Layer 4 of a small transformer language model trained on English Wikipedia (12 layers, counted from 0, width 96).
A neuron's activation on a vector x is GELU(weights . x + bias), where the dot is the dot product.

Input weights of the MLP neurons that the questions are about. A number n stands for n times 0.00068.
n23 (bias -0.117): 13 100 29 57 -97 5 -61 142 -56 448 51 90 -177 59 284 -200 -14 -112 40 68 56 113 79 117 -214 -171 -189 -88 25 -199 46 71 -131 -41 -69 -32 -161 54 18 -108 -85 -228 110 -186 46 248 111 17 -20 21 -63 -102 39 283 -44 -93 155 276 33 161 -66 201 -17 64 -13 65 -36 -109 -182 -52 -272 24 151 -131 72 66 216 -204 415 -14 90 -55 153 -38 -116 -92 -140 107 0 206 -66 91 193 -319 -53 -173
n31 (bias -0.120): 52 -4 -133 -94 -111 -70 -44 157 -160 74 8 128 -143 60 225 -42 -46 -101 69 122 31 -83 123 0 24 -203 -242 -4 -89 167 26 -108 129 -185 238 -93 48 -4 77 -251 88 -232 -11 -195 -146 -59 156 27 135 -145 23 28 144 187 -8 -38 51 91 59 -479 -103 124 104 33 -148 100 -104 -116 138 -163 67 97 -79 -85 281 -28 78 -48 34 -110 119 281 86 -109 18 48 53 -4 54 205 -143 -56 82 113 39 -47
n34 (bias -0.038): -113 -103 -74 306 -74 -15 -90 -40 55 317 -115 -149 -330 6 50 98 114 -32 -104 144 24 -30 135 156 70 -58 7 -70 -56 89 -74 -110 46 -39 -23 25 -69 -86 -129 175 -249 130 20 -14 -70 -39 22 -156 -56 -179 204 -141 159 63 -223 7 94 121 72 -76 72 19 82 154 -137 -48 -82 -16 7 -65 -91 54 127 114 -121 -42 132 124 175 54 -14 -124 -132 50 25 -178 -3 60 168 10 -88 89 -41 -17 -91 8
n52 (bias -0.178): -80 125 76 -78 85 -96 12 -41 48 -9 13 -16 -64 -90 -113 -17 -101 56 -36 167 -13 100 29 71 161 64 118 71 -29 -42 -164 -107 -110 -201 151 104 -99 -269 0 -108 187 77 173 -4 -282 77 -55 82 338 -119 29 -118 264 -247 -285 -102 -29 -64 65 -288 181 0 41 44 0 153 24 -61 -50 -376 -272 171 326 62 244 145 33 40 141 144 -111 64 141 -80 -128 -266 292 -71 -120 -135 115 -137 71 -151 70 14
n70 (bias -0.114): -26 -85 82 -161 -127 -89 -338 -49 180 -35 -21 16 -35 -340 69 -70 -107 43 109 184 -67 -69 241 -142 45 -87 155 -77 -56 -180 118 186 -79 20 -95 -122 -132 96 17 79 -126 -254 -127 9 108 -111 234 194 80 21 -90 42 -42 69 134 -70 -63 259 -79 -8 124 172 4 203 -253 140 127 216 225 -96 -107 185 -54 -36 -53 4 56 -194 262 -232 153 80 -133 220 -50 75 -152 -219 -21 29 -171 76 153 -28 -55 -88
n95 (bias -0.093): -170 -229 -3 -10 -135 106 23 282 58 44 14 150 -33 19 227 -61 257 10 11 -54 131 -160 -40 73 -144 -157 -84 47 -13 -137 -13 -64 -10 -59 124 32 66 140 -64 -128 -29 -75 -108 -184 -89 -195 -151 66 -60 -91 -70 16 121 -176 -131 -74 23 291 131 -3 -249 35 -7 0 -40 185 89 10 26 -100 -60 35 -41 -85 189 123 146 99 43 47 17 114 -56 90 -137 181 -47 111 -45 -87 39 17 132 -224 28 31
n142 (bias -0.119): -454 130 -228 170 68 43 -162 -144 92 91 -44 -27 -86 -116 -51 12 35 114 68 -21 94 -72 184 -40 58 -182 48 40 -94 -181 -4 21 16 55 247 -51 -314 -43 43 102 -235 -8 12 -164 145 -112 -124 -25 -52 -72 -215 -30 -107 21 -220 -72 225 70 140 58 -8 -326 185 57 28 128 26 -31 51 -82 -17 147 170 -16 -36 33 205 -76 43 47 -202 17 63 80 79 -91 169 -241 285 196 42 201 82 36 -200 9
n145 (bias -0.094): 84 151 -179 -170 150 -162 11 115 -45 -51 -172 0 -79 242 166 -7 52 28 86 39 37 40 -71 -184 83 -41 29 -256 -132 -249 -22 116 -290 60 -88 -148 -114 -12 -124 109 -28 -37 274 84 -84 14 154 -23 82 -18 -15 -146 -127 -103 46 48 -28 24 110 106 99 -24 118 -52 -153 -16 -58 -21 140 -108 141 83 86 -28 124 300 294 -61 11 43 -74 -191 68 131 69 -53 29 -347 56 -44 -11 -39 -72 -29 -110 145
n171 (bias -0.106): 59 31 77 -105 239 42 -135 8 77 -38 -42 64 -219 189 260 -32 -76 -83 -64 83 254 -149 24 80 19 -124 -178 -104 -17 12 35 130 -48 -44 98 -116 82 -104 15 -6 -175 78 77 -106 23 -125 108 -14 -88 -81 63 -121 101 -7 -37 -179 44 130 150 -134 164 -26 -217 127 -220 73 191 -44 -38 -43 91 294 3 -167 -94 -44 141 37 76 -153 -35 8 79 3 -152 -141 -151 237 86 87 -114 21 46 -73 -135 -100
n190 (bias -0.104): -122 111 -11 155 -94 98 -180 176 -61 183 -155 112 -105 -17 11 -242 -233 125 152 105 77 101 143 -78 10 -114 -236 182 -150 -214 123 28 -134 69 272 -116 -162 -140 -203 -169 22 -46 -8 24 33 -116 119 197 -74 106 175 -10 -54 -192 55 -245 -11 -66 15 -384 -205 -42 99 32 -49 219 166 43 29 -38 -35 -14 71 22 187 51 114 8 92 -20 0 4 -55 89 -11 -209 143 25 -34 30 20 -29 0 -34 -172 -98
n222 (bias -0.009): -97 -70 133 53 115 -130 44 -33 36 156 -57 -53 -44 89 -129 -205 -39 -67 -9 -23 120 -57 -53 143 -10 14 -19 70 88 6 -173 -193 166 -21 24 6 -117 -249 -9 72 39 116 -85 43 69 -134 -33 -48 -94 -16 -149 119 -78 31 -166 107 76 68 95 104 -103 155 -29 26 43 204 41 29 -102 11 -57 -26 164 40 41 -20 -21 -3 5 -20 50 -207 61 103 -5 70 57 118 -39 14 -14 -53 -59 -30 28 -77
n224 (bias -0.128): -241 161 147 -13 -193 -155 -185 183 -20 177 -206 12 84 -34 85 -284 71 35 48 66 226 24 12 -49 -148 -240 29 -65 108 72 -53 -165 -24 -227 -122 4 112 -144 -126 -76 -32 -67 4 17 -63 -63 -73 118 15 -140 -163 -80 -198 94 35 74 20 300 199 254 124 -34 -197 286 90 -104 293 -145 4 -96 4 35 324 -16 184 64 177 86 52 4 -273 -165 40 179 -139 -37 45 -12 -138 12 -81 117 215 53 -94 -116
n254 (bias -0.107): 23 -66 144 111 -41 -161 -103 222 53 293 116 125 -120 -156 -48 -112 174 148 -213 -48 45 33 -51 -7 -97 -15 -92 -95 -152 69 33 78 -154 -98 -79 75 -250 -43 16 -98 -11 117 100 -291 37 0 177 80 83 -250 66 7 -15 217 43 -56 197 303 97 -46 105 -128 25 -14 -170 -73 -185 28 -44 -42 -35 14 3 105 126 174 84 -4 -55 51 -157 -81 -146 383 39 142 -52 -42 45 -18 -66 178 83 -7 -196 118
n262 (bias -0.093): -20 15 303 -117 -110 53 -324 107 210 303 27 88 -78 -18 -30 -34 132 133 -61 24 321 -38 -182 -22 -69 -119 121 -214 -22 -54 53 -200 -238 -137 172 -166 -52 -161 121 10 168 35 11 -44 -62 -47 67 160 -28 -224 26 32 93 16 120 4 66 161 184 160 -151 -142 100 -14 11 33 43 91 -59 -12 -201 189 175 206 4 20 -60 -111 -45 198 -115 -45 48 218 -136 45 11 -150 -19 -68 -40 -97 -124 -109 -43 -4
n268 (bias -0.088): -107 7 -205 4 -10 18 -52 119 101 44 165 175 -129 105 78 24 -52 3 4 -70 136 10 -47 -3 62 -97 89 57 -311 79 163 105 -7 3 0 -179 90 -189 152 135 -184 87 3 -243 -30 -49 26 -60 -92 3 132 6 28 -54 144 -189 -36 -97 46 7 140 -291 84 -3 -119 -30 154 -39 -7 -143 -53 3 80 43 113 192 -10 11 141 95 -55 108 -23 -88 -119 -109 147 13 -80 119 64 -124 -134 14 39 -442
n272 (bias -0.062): 52 139 -58 111 -15 -420 145 -10 -94 157 -12 92 10 23 -67 -93 138 123 -187 86 38 189 6 -106 -45 -202 258 128 12 -101 -64 -114 12 -123 39 30 -42 -43 92 79 74 -116 43 -48 -132 -101 14 54 -78 -121 -43 -72 35 90 -91 111 0 24 164 6 102 95 48 -50 77 -7 9 -91 127 16 -96 49 -78 54 3 61 -73 107 -64 -3 -22 -201 151 46 -140 34 -86 32 113 71 -42 21 -72 -40 109 -297
n291 (bias -0.055): 72 -14 -14 93 -128 -146 -239 49 149 -30 80 -23 -67 110 205 -87 -230 151 225 174 -53 -48 -41 -113 119 -147 69 188 -108 84 -17 18 -74 -57 73 66 -88 -40 22 -9 60 77 -128 -18 -235 -113 45 -11 42 76 62 209 -32 -51 -11 -149 -23 83 -34 -89 -128 -336 10 -231 72 8 -33 -113 207 149 -11 -10 143 34 45 133 166 -127 -10 -114 -244 241 78 117 -20 -101 -94 3 -56 -14 54 -88 23 -130 -97 67
n296 (bias -0.086): -25 24 293 -191 -117 39 -131 205 8 74 -137 27 -311 273 183 -105 31 53 300 39 -78 -56 67 -115 -149 -77 20 -282 114 -265 -140 -64 -70 39 108 0 -16 128 141 -96 70 -73 -181 -113 -53 89 19 29 172 -242 -28 -164 -91 147 -97 28 202 74 187 37 -59 34 20 -115 84 9 -136 -4 126 -263 100 189 227 195 285 46 71 -126 126 -159 -85 -96 -20 112 23 198 68 64 -57 -212 105 -134 -8 92 13 14
n309 (bias -0.101): 20 92 -123 66 -113 199 -133 -24 132 49 34 -209 56 66 -30 -121 306 -121 -164 137 61 -22 -44 -26 -64 -223 -78 -281 37 -74 45 127 69 -197 -43 64 -33 215 -211 92 -83 11 135 8 -123 -188 25 88 192 -188 67 240 35 141 -256 -83 47 212 15 147 -62 -74 48 68 -175 4 173 82 85 -61 -43 95 -49 0 -123 8 103 -110 125 -164 -30 12 37 253 -173 -99 -19 -144 -61 56 106 -176 102 -145 -183 -200
n317 (bias -0.118): -57 -123 -58 157 -94 139 -93 173 -71 -4 -160 82 -130 33 184 39 -68 -44 199 21 143 54 312 -42 -32 -24 -62 -77 -46 56 -62 -156 41 -30 105 -100 -19 54 116 -82 -75 -51 -8 -151 -333 -90 -36 252 -54 -191 -70 -159 -16 49 -152 -27 135 365 -45 -261 30 0 -72 167 -12 303 -128 -309 206 -52 0 271 -7 -30 128 28 176 -159 103 -25 134 199 -8 8 -132 -145 -70 22 162 4 -183 -69 -84 -135 -174 -102
n322 (bias -0.102): -191 16 -243 47 -212 157 95 342 -134 -18 224 144 -214 119 168 -349 -86 20 -9 62 97 -209 105 49 22 -292 136 94 69 -277 127 105 140 36 183 22 -61 31 -241 -186 -8 -160 -17 0 -41 104 85 200 -146 95 -234 46 -8 56 -22 46 64 72 28 -30 -185 23 138 -158 49 218 -78 -131 -122 -190 22 207 90 137 219 250 41 -91 20 4 67 175 -41 99 86 -102 -108 -31 126 157 147 -32 -120 -234 -142 -28
n331 (bias -0.027): 28 107 -62 6 35 -293 25 269 -45 41 68 14 -63 55 -3 -77 -13 87 -6 155 -87 -96 -75 -35 144 -59 41 -26 -72 26 94 -78 100 40 31 214 12 41 -9 34 -48 12 -27 -77 113 -88 -55 63 47 -71 170 109 106 -92 -301 -59 -100 -87 9 52 43 -39 -81 -230 50 100 3 -39 -20 -144 -239 53 30 43 41 49 75 74 -92 -261 -86 -208 87 111 75 54 -109 -69 12 182 -34 6 27 -38 -64 77
n350 (bias -0.046): -109 -161 -50 169 44 -152 266 102 41 40 64 32 0 -109 -99 -34 -215 79 -292 64 95 -86 128 66 -64 24 -60 -26 -160 95 -23 56 181 -33 35 0 -284 -117 11 -94 -35 234 77 -28 29 -135 -3 151 -109 -20 -53 140 17 -199 -42 -104 -16 -135 6 28 49 25 -62 -38 73 151 -141 38 36 10 -111 9 60 -97 70 21 82 -39 26 46 175 131 -111 93 -19 -70 151 -304 41 120 129 266 -25 100 59 -23
n353 (bias -0.005): 14 -62 122 -45 -5 56 -76 -15 -49 80 -170 60 -29 114 -89 -107 125 -60 0 -67 103 -178 -5 202 116 -28 87 30 -5 -15 -98 -164 11 72 134 -79 45 -46 -84 123 34 19 -41 -37 48 -47 -48 -22 5 -68 -179 102 -201 194 -181 -30 158 27 42 65 21 54 -59 44 81 36 -21 23 -13 33 -153 49 51 29 14 122 24 -40 121 -125 110 -169 56 -79 -57 -80 -41 74 -89 -5 -106 -246 -140 -32 -28 -15

Each question shows a token from some text and the vector x that enters the MLP there. A number n stands for n times 0.012.

" is": -194 1 24 29 -81 109 -85 50 -136 145 -43 -111 -104 -123 -67 79 7 54 167 -71 123 -28 135 -67 -92 28 -45 31 73 19 -34 43 -13 -40 126 131 143 -170 67 -88 61 -58 61 105 86 63 56 -145 -17 149 24 43 -2 48 111 -56 111 50 -212 54 -132 92 -55 101 -38 -79 16 12 -100 99 -19 -163 26 -1 -43 -54 29 -66 -133 213 -22 168 32 -211 40 213 -111 -41 -133 -85 -117 -34 29 33 51 175
The two highest activations, in order: n23, n262

"it": 137 15 82 93 19 -30 41 -30 -86 -33 52 71 76 -131 -48 -96 -29 -98 168 25 -77 16 -46 -105 -46 89 74 -2 228 -108 -60 0 -69 88 52 92 43 -34 23 -11 106 -144 -90 58 -4 107 55 -91 -36 39 -58 -26 -75 -26 176 -148 -41 45 27 -47 -216 104 135 -53 278 -206 24 -110 -13 275 62 -69 -16 -119 -97 -19 4 -26 -88 218 134 35 35 -94 19 131 -41 32 -94 -119 -20 -7 68 -184 -17 47
The two highest activations, in order: n291, n23

"epend": 46 113 -139 42 127 -139 -125 -279 -28 -53 136 -46 11 107 -43 22 43 58 -134 -112 112 22 -127 -62 147 17 -10 -115 17 31 78 72 19 75 -174 92 85 213 -6 -21 158 -77 56 79 390 -57 79 128 -24 28 -5 -86 -63 -54 -107 -10 12 -8 39 117 -124 9 11 -27 40 -84 14 -77 -29 272 87 6 -56 -33 28 16 -130 -34 -107 148 -2 -167 12 -68 -12 -51 25 11 -145 18 -63 38 -87 -40 50 44
Which three neurons fire most, strongest first? n145, n272, n331

"ro": 84 129 -165 -28 86 -11 91 -29 -30 -127 -74 96 51 -10 -129 -38 -68 -29 31 177 -18 -205 26 -105 19 81 -66 100 66 39 52 61 -27 49 88 -37 58 -47 -122 30 10 153 133 154 19 95 -14 58 120 -16 -7 -94 -80 106 -141 84 -32 36 1 0 -33 -17 -117 -48 130 -283 -25 -12 -66 167 6 2 -140 -77 -150 -87 99 31 -88 -147 53 124 -178 6 174 -8 240 -46 -68 -118 22 -28 -192 83 100 59
Which three neurons fire most, strongest first? n350, n145, n353

"pt": 256 10 -107 -102 53 113 81 -50 -31 16 106 -34 72 61 -32 -201 -31 2 8 -32 -47 23 -180 66 -104 4 53 -31 30 -20 152 -105 7 4 -1 86 -4 -54 -74 -6 64 -86 -146 148 89 41 7 45 -36 169 93 89 -28 64 133 -31 -80 -105 -127 -73 -146 -31 -109 -58 255 -39 -23 33 133 127 29 -87 -54 -106 -259 -114 97 18 -182 66 -102 -2 37 -3 -59 142 107 -65 -89 -17 183 -28 38 46 -28 154
The neuron with the highest activation: n291

"ces": -2 -17 56 292 229 56 -153 -197 21 -123 -119 31 106 -73 -56 -167 -91 86 -79 -137 -61 -42 77 33 -27 -66 -121 -36 19 141 5 53 1 -24 79 -28 40 205 -33 73 -43 26 74 107 -78 88 -131 55 -70 44 13 92 -137 19 2 -43 83 21 -46 100 -29 -45 -4 108 39 -70 151 -68 -134 92 17 -70 32 -107 6 -143 65 75 -247 203 -20 -192 -17 2 -32 56 119 -86 -64 34 -24 -27 118 55 37 113
The neuron with the highest activation: n224

" Y": -91 -20 -1 27 87 -4 -37 -190 100 -196 35 -219 29 -17 -174 126 91 -274 -68 -146 134 21 -16 -79 -186 275 56 -45 124 -25 22 20 101 9 19 27 56 -96 145 36 21 36 -38 9 181 -7 129 -13 31 4 16 93 -117 7 -43 -25 -113 17 -167 99 -3 51 68 192 45 7 123 -57 125 71 110 -94 -161 22 -140 -60 61 11 -65 130 -31 -7 -110 -76 110 -23 35 -7 -10 -64 -15 -36 112 26 -70 -61
The two highest activations, in order: n309, n222

" On": 139 74 -13 -154 180 45 37 -102 -62 -304 -22 -170 56 -38 -51 -14 -70 -49 111 -219 79 84 62 -58 -145 149 69 -48 41 -29 100 46 12 35 19 -6 183 9 105 65 -40 -12 104 115 -70 -51 49 103 -60 -95 26 -114 -70 -38 -101 -53 -62 86 -338 1 -71 85 -2 49 -3 94 -75 -96 74 107 76 -32 -99 185 -101 -35 83 -20 -164 165 79 -43 -63 68 21 109 169 17 -26 31 -62 -61 10 4 -25 84
The most active neuron and its activation: n317, at about 0.67

" which": 65 -3 -153 57 50 71 -34 -62 -111 -149 -43 39 35 75 -75 123 -141 -49 87 -176 126 176 69 62 -38 -60 -10 25 26 -61 103 118 18 -103 6 -28 28 138 -110 9 85 -102 23 63 57 -97 -29 81 26 38 34 174 -72 -46 33 -98 104 224 -185 -22 -9 84 -92 4 -101 182 29 -101 -69 -4 -15 47 -39 -153 -12 -159 136 76 -279 130 3 20 -23 -183 102 -1 -65 142 -108 -5 122 -32 68 -94 -21 101
The most active neuron and its activation: n317, at about 1.1

" camp": 51 2 -153 62 -165 86 -106 -172 -50 164 116 -42 81 -13 -87 36 -140 -127 -119 -159 -155 111 47 20 -52 -52 74 -98 -5 34 169 37 -91 105 -50 -125 107 -135 -33 57 63 -18 -30 129 270 19 -36 -75 -82 88 32 -48 -22 76 145 -41 -45 72 -34 52 -124 87 52 15 143 -2 -18 136 -48 144 14 -153 94 66 -97 19 -109 -80 -67 140 157 5 -181 13 4 24 57 -16 -151 20 171 -20 -100 -102 -23 150
The neuron with the highest activation: n262

" E": -60 27 -38 -100 -72 8 -50 -123 -53 -210 87 -95 41 24 -205 77 75 -163 15 -38 165 -92 93 -10 -5 292 97 -107 -69 -6 51 92 1 76 47 118 -22 -40 73 39 -49 21 131 172 185 67 81 90 69 214 32 44 -133 -64 -120 46 -32 -47 -190 189 -58 121 -20 -53 1 -118 20 -20 23 122 72 -102 -27 34 -112 -168 -254 -12 -20 -90 -11 22 -169 47 171 1 1 -54 -69 94 -112 21 -73 81 15 -25
The most active neuron and its activation: n70, at about 0.23

"ult": 137 -53 86 53 13 -17 -37 -47 72 28 64 189 76 13 -121 -90 -46 21 110 -161 -206 -26 -21 60 -41 44 102 1 233 -40 127 -74 11 -23 0 -23 29 -67 37 127 -6 -70 -82 81 -95 117 37 -89 -46 48 -50 -47 -30 110 73 -91 -141 49 12 -51 -148 -54 -147 -143 268 -188 78 91 -36 225 6 -27 -25 35 -81 -110 -146 -51 -201 89 -4 0 55 46 -84 123 29 -105 16 -175 116 -48 100 -29 -7 197
The neuron with the highest activation: n262

"ice": -13 -6 82 50 28 3 -87 -185 35 -30 97 90 89 20 142 75 -52 61 -279 -91 98 110 77 -57 69 -50 48 26 -99 -72 136 -40 -5 107 59 3 81 -6 -4 -18 -36 5 107 -10 147 44 -143 -176 -80 165 68 -11 12 -13 -6 -124 -2 -173 52 128 -78 20 119 25 122 -152 65 0 -192 103 -65 -46 139 -172 -45 -63 -105 121 -254 120 -10 -123 -18 -202 76 43 -28 5 -17 -9 110 -41 -73 91 -5 -40
The neuron with the highest activation: n268

"0": 215 5 -167 28 70 72 92 -23 44 -110 -47 48 -70 100 97 -22 -61 -18 -106 -164 2 54 -32 113 -11 -5 -13 -18 71 -4 119 -126 53 38 24 186 122 -54 28 229 -128 -125 40 -91 74 -42 -7 2 14 110 -27 -59 -94 -146 22 -60 51 115 -6 -136 65 157 -43 -49 118 -40 23 -77 -229 102 24 -114 -40 -63 4 -116 -11 44 -66 238 -228 28 38 -28 -14 117 71 159 -24 -15 -73 -57 -146 -34 65 -24
The most active neuron and its activation: n171, at about 0.35

"ia": -39 31 -16 130 88 133 135 -182 -104 -56 -99 7 80 20 -98 22 39 16 -242 -87 22 101 65 -44 14 108 38 -11 -62 -8 165 -34 39 86 54 120 -60 163 -169 -86 -160 45 97 25 128 28 119 55 106 114 -70 9 -138 88 -67 -2 -114 -183 -17 99 50 10 46 64 191 -170 -124 -54 -119 105 98 -98 -26 -57 21 -21 -120 -15 -191 135 -31 33 52 -118 55 96 -57 -59 -37 109 -61 -102 -139 81 -2 -2
The neuron with the highest activation: n350

" of": 89 -106 -13 -3 61 -108 70 72 -1 -20 -36 128 63 114 225 23 89 38 105 -126 42 -81 -24 -4 8 59 0 -7 -58 -104 176 -55 29 -41 -4 64 239 82 75 -33 31 -181 71 -22 106 -19 187 97 85 -41 -62 3 36 11 -14 -39 112 -209 -190 -2 7 34 -81 -50 -91 -132 -15 27 -53 173 21 -117 -85 88 43 -63 22 131 -258 5 150 -14 -23 -177 -59 16 -55 -33 -162 -119 -45 -178 19 -58 143 83
The most active neuron and its activation: n31, at about 0.56

"im": 64 141 -4 82 159 -53 53 -151 17 46 88 88 10 55 16 69 2 -96 -87 -29 -119 -77 -61 -19 154 24 92 29 -22 -93 -24 -89 47 -75 -40 122 -57 185 -34 8 135 -10 76 -51 84 -16 -55 29 -106 283 -108 -54 -45 -85 -26 -103 -2 83 -52 12 54 -16 3 -117 102 -115 -38 31 14 162 0 81 -68 -76 -136 53 -163 81 -118 19 -114 -20 250 -293 -29 69 59 -11 -41 -221 -35 31 124 -62 94 194
The most active neuron and its activation: n272, at about 0.39

"ial": 236 84 -48 -60 17 -28 -32 -134 -36 172 100 -7 84 104 -4 -64 -18 51 -245 -163 21 18 78 -96 186 3 -2 -133 -114 15 130 12 63 55 79 -5 136 159 34 -10 73 30 10 140 -82 -57 55 39 89 49 -47 -71 -78 -11 60 12 135 28 -30 95 -12 -2 81 -38 92 -263 60 55 -95 69 -73 -95 -75 -51 35 20 -68 76 -192 56 101 -135 59 -81 -243 -48 32 -7 -170 -145 53 -113 -86 -3 39 106
The neuron with the highest activation: n353

" d": -50 -102 23 100 -30 65 -76 76 -80 -84 48 -7 71 7 -140 -99 -35 -120 -78 -223 -83 78 37 32 -30 235 20 15 44 -14 -53 82 42 -11 23 -81 37 12 97 165 -80 -35 -129 -90 214 -59 56 44 110 -42 -9 83 -174 83 148 -46 -3 -22 -147 -128 -109 4 -9 -88 90 -51 83 166 111 120 -19 -345 -37 40 -19 -63 -160 74 -55 19 16 118 -15 75 -2 13 -91 -46 -82 -57 99 28 242 139 26 52
The neuron with the highest activation: n70

"ere": 85 11 -3 113 211 23 44 -239 -99 -316 -105 56 109 -37 -64 124 -51 -20 172 -93 -114 69 46 -55 47 112 -34 182 269 -68 15 75 8 52 -55 -160 -71 119 -110 26 -118 37 -45 157 26 81 -97 -96 -25 8 -47 66 -165 40 -99 73 -74 39 -44 79 -11 150 -48 100 50 -113 26 -25 -33 107 90 5 -3 21 -88 -28 79 14 -284 -50 -20 -78 6 -82 79 -51 25 -130 53 -50 58 40 64 1 30 23
The most active neuron and its activation: n145, at about 0.13

" against": 27 -104 1 131 31 -145 -33 -122 -36 -163 4 33 -119 39 114 35 -69 25 18 -186 46 170 193 20 18 -35 -59 -80 116 -38 29 -100 149 -26 4 124 186 98 46 -81 2 151 36 54 52 63 8 42 74 9 -20 -34 -37 -21 15 -23 -144 44 -277 -83 108 31 -12 53 -47 81 -56 -72 25 156 -9 -62 -63 72 81 -94 108 -50 -313 67 95 -61 70 -108 -67 77 -114 2 -139 -23 62 -132 101 -74 125 71
The neuron with the highest activation: n317

" Mon": 104 50 2 169 -78 226 -169 -74 -30 -25 32 -104 -32 50 -189 71 -22 -167 -29 50 33 48 28 -31 76 118 145 -81 -13 0 31 23 44 110 -15 -70 172 89 82 -46 116 22 22 2 202 43 -4 132 -7 137 99 -29 -180 -61 -5 28 -43 -118 -209 -11 -38 77 -88 1 103 -158 -64 88 31 66 125 41 -2 111 -148 -108 -208 -14 -45 1 15 -125 -153 -187 185 -157 -56 47 -38 74 -14 -57 -32 -154 13 63
The most active neuron and its activation: n353, at about 0.26

" direct": 211 4 -138 -187 -52 95 46 -196 -109 -37 149 6 48 60 36 -2 -90 3 -19 -242 34 99 -119 -34 11 -37 29 16 62 -151 82 -28 25 44 -102 133 133 -112 24 -132 244 16 -112 159 121 -13 77 42 54 -50 55 42 56 101 -24 5 -19 0 -11 -12 -104 10 61 -115 86 109 -88 34 33 214 13 -83 103 69 -61 -160 -59 -51 -150 76 -14 40 -45 -141 -143 14 30 50 -142 -33 117 -160 35 39 58 64
The neuron with the highest activation: n291

"ical": 111 44 132 -113 -48 -37 -16 -45 -18 86 43 104 60 53 -7 117 61 106 -227 -21 7 37 93 -70 120 -39 70 -36 -83 56 120 23 62 46 81 136 100 85 62 -43 116 50 77 9 -91 47 -29 -72 20 50 13 -20 -124 55 -56 -33 114 15 31 164 -51 16 143 -121 108 -329 -1 23 -34 99 -87 -98 -33 69 40 -38 -99 -53 -331 -1 2 -50 -81 -23 -134 22 -22 -47 -94 -284 62 -133 -164 56 -4 56
The neuron with the highest activation: n262

"he": 243 146 -175 110 42 -34 78 -145 -29 -149 -15 36 -70 166 37 216 -26 -89 -6 -5 -220 -76 99 -127 -89 -25 178 8 24 15 47 187 -146 0 105 -45 -83 -28 24 8 93 -16 99 99 135 128 16 8 -25 146 -19 82 -208 -47 153 63 28 -10 57 31 16 39 43 65 35 -221 115 -16 18 64 -56 29 -45 -49 -116 -49 36 77 -151 -62 -88 -49 -201 -42 -15 3 71 -51 -118 69 -98 -16 -179 7 52 15
The neuron with the highest activation: n145

" att": 100 69 67 -54 -21 31 -152 -31 -59 37 93 19 -26 28 28 172 0 31 79 -145 20 43 -5 111 -20 21 -147 4 48 -130 -139 170 -24 18 -90 143 -4 93 125 -77 156 86 24 -31 491 13 1 8 43 -68 -70 -34 -114 -52 69 -130 9 -72 -94 35 89 78 -99 -164 67 -6 -83 50 81 128 14 -35 156 85 -102 -93 -104 -108 102 -129 -76 -49 -110 -73 -21 -9 -54 -4 -54 -172 34 -112 19 -60 20 317
The two highest activations, in order: n296, n353

"ol": 82 63 -92 127 80 -15 90 -104 -11 -33 116 -89 15 26 -121 -163 -52 -80 9 77 -163 -152 -20 -65 120 52 121 -12 51 -11 133 126 52 -34 -31 7 41 26 65 -34 -18 -19 92 91 59 -19 83 8 182 116 -16 -64 -148 19 -133 -71 -121 -8 -17 -136 63 33 -53 -55 197 -331 89 15 -72 192 82 38 -20 34 -52 -65 -60 45 -173 93 73 -146 62 40 27 -10 159 -154 -34 -71 107 -10 -221 -103 -41 164
The neuron with the highest activation: n145

"av": 58 95 -147 51 145 -15 202 -255 -66 -73 -97 59 67 24 -71 -6 -18 -77 15 -48 -169 62 -172 66 -34 236 84 -55 181 34 31 171 14 10 -116 -92 21 59 -75 -27 103 57 -6 3 165 -22 -97 -45 -14 -18 -38 60 -76 39 -59 -11 -129 25 -100 -68 91 -124 -52 1 116 13 185 -48 -91 74 -56 -161 22 -68 -27 -50 -10 200 -230 57 -43 -54 165 -127 -51 -55 155 24 53 -53 67 120 -35 105 46 12
The most active neuron and its activation: n222, at about 0.016

" e": -105 144 -81 -87 -26 -70 -67 -29 25 -142 236 -37 -86 21 74 -80 -63 -188 -6 -4 162 -131 22 -40 -98 173 41 -8 46 43 165 167 59 18 -34 -61 -9 20 -28 -6 -214 -77 59 186 306 0 96 54 81 163 18 42 -152 -35 -41 -6 -26 -23 -165 121 -72 50 -105 -61 -23 -63 -12 154 83 117 -68 -64 17 -97 -106 -79 -85 21 -55 -111 16 38 -88 8 129 -8 -15 24 -154 119 -87 37 5 109 -61 172
The most active neuron and its activation: n70, at about 1.9

"ian": 111 115 -88 126 19 29 49 -81 3 69 103 -11 100 35 24 -212 -31 40 -149 -105 44 32 106 -91 64 -24 134 -3 -48 -62 158 151 26 -33 39 110 149 84 -6 -49 -29 -123 38 188 -29 62 14 17 75 126 -32 11 -69 1 -93 -89 -145 -104 -149 30 -37 -41 113 52 120 -120 10 27 -221 153 51 -65 -78 52 -56 122 -92 1 -174 115 42 -94 -33 -131 -99 33 24 -61 -134 221 63 -250 -119 -78 60 15
The two highest activations, in order: n322, n272

")": -3 58 -94 -1 -48 -12 -14 18 28 -38 32 69 -63 29 -151 -73 20 4 -75 -34 127 -9 -28 -55 -203 275 12 118 -96 -44 122 11 32 111 131 140 8 73 -12 18 -98 -170 -59 256 147 -7 -4 128 21 122 110 19 69 30 51 -38 -42 -16 -89 38 -90 254 54 29 -71 79 -111 -87 -97 90 -122 -213 -56 -120 120 -128 17 -10 -225 166 -101 -17 17 13 84 -22 31 62 -114 4 -46 -77 -31 43 -18 -97
The most active neuron and its activation: n190, at about 0.94

" ": 97 45 -104 87 -25 14 -58 108 -65 -219 62 58 48 36 126 -14 -74 -221 -27 -85 0 -50 -51 111 -39 36 19 7 45 -85 -74 -47 59 -58 79 40 104 100 6 325 44 60 83 42 48 -143 195 -38 36 43 17 -126 31 26 3 -125 36 25 40 28 73 92 61 6 134 -66 15 6 -115 59 -88 -179 -134 7 104 -133 -207 99 14 215 -7 59 -134 -93 -151 -74 -82 -18 -177 56 -72 -7 48 15 -7 -29
The neuron with the highest activation: n268

"ially": 24 75 164 -102 -93 53 -11 -126 -130 139 -104 -65 1 69 111 -52 115 189 48 -41 -11 -29 108 -107 117 -7 -53 79 112 58 -75 101 7 -16 88 85 170 -41 -65 -78 -19 -53 125 123 158 -22 -31 -106 76 -37 69 29 -125 44 -73 -29 110 -56 -50 33 -84 39 -22 71 18 -172 8 -101 -55 -116 -26 -155 9 -132 94 -91 133 63 -179 -28 -58 49 -3 -114 -106 176 217 17 -243 -11 -78 -6 -16 141 -92 157
The neuron with the highest activation: n224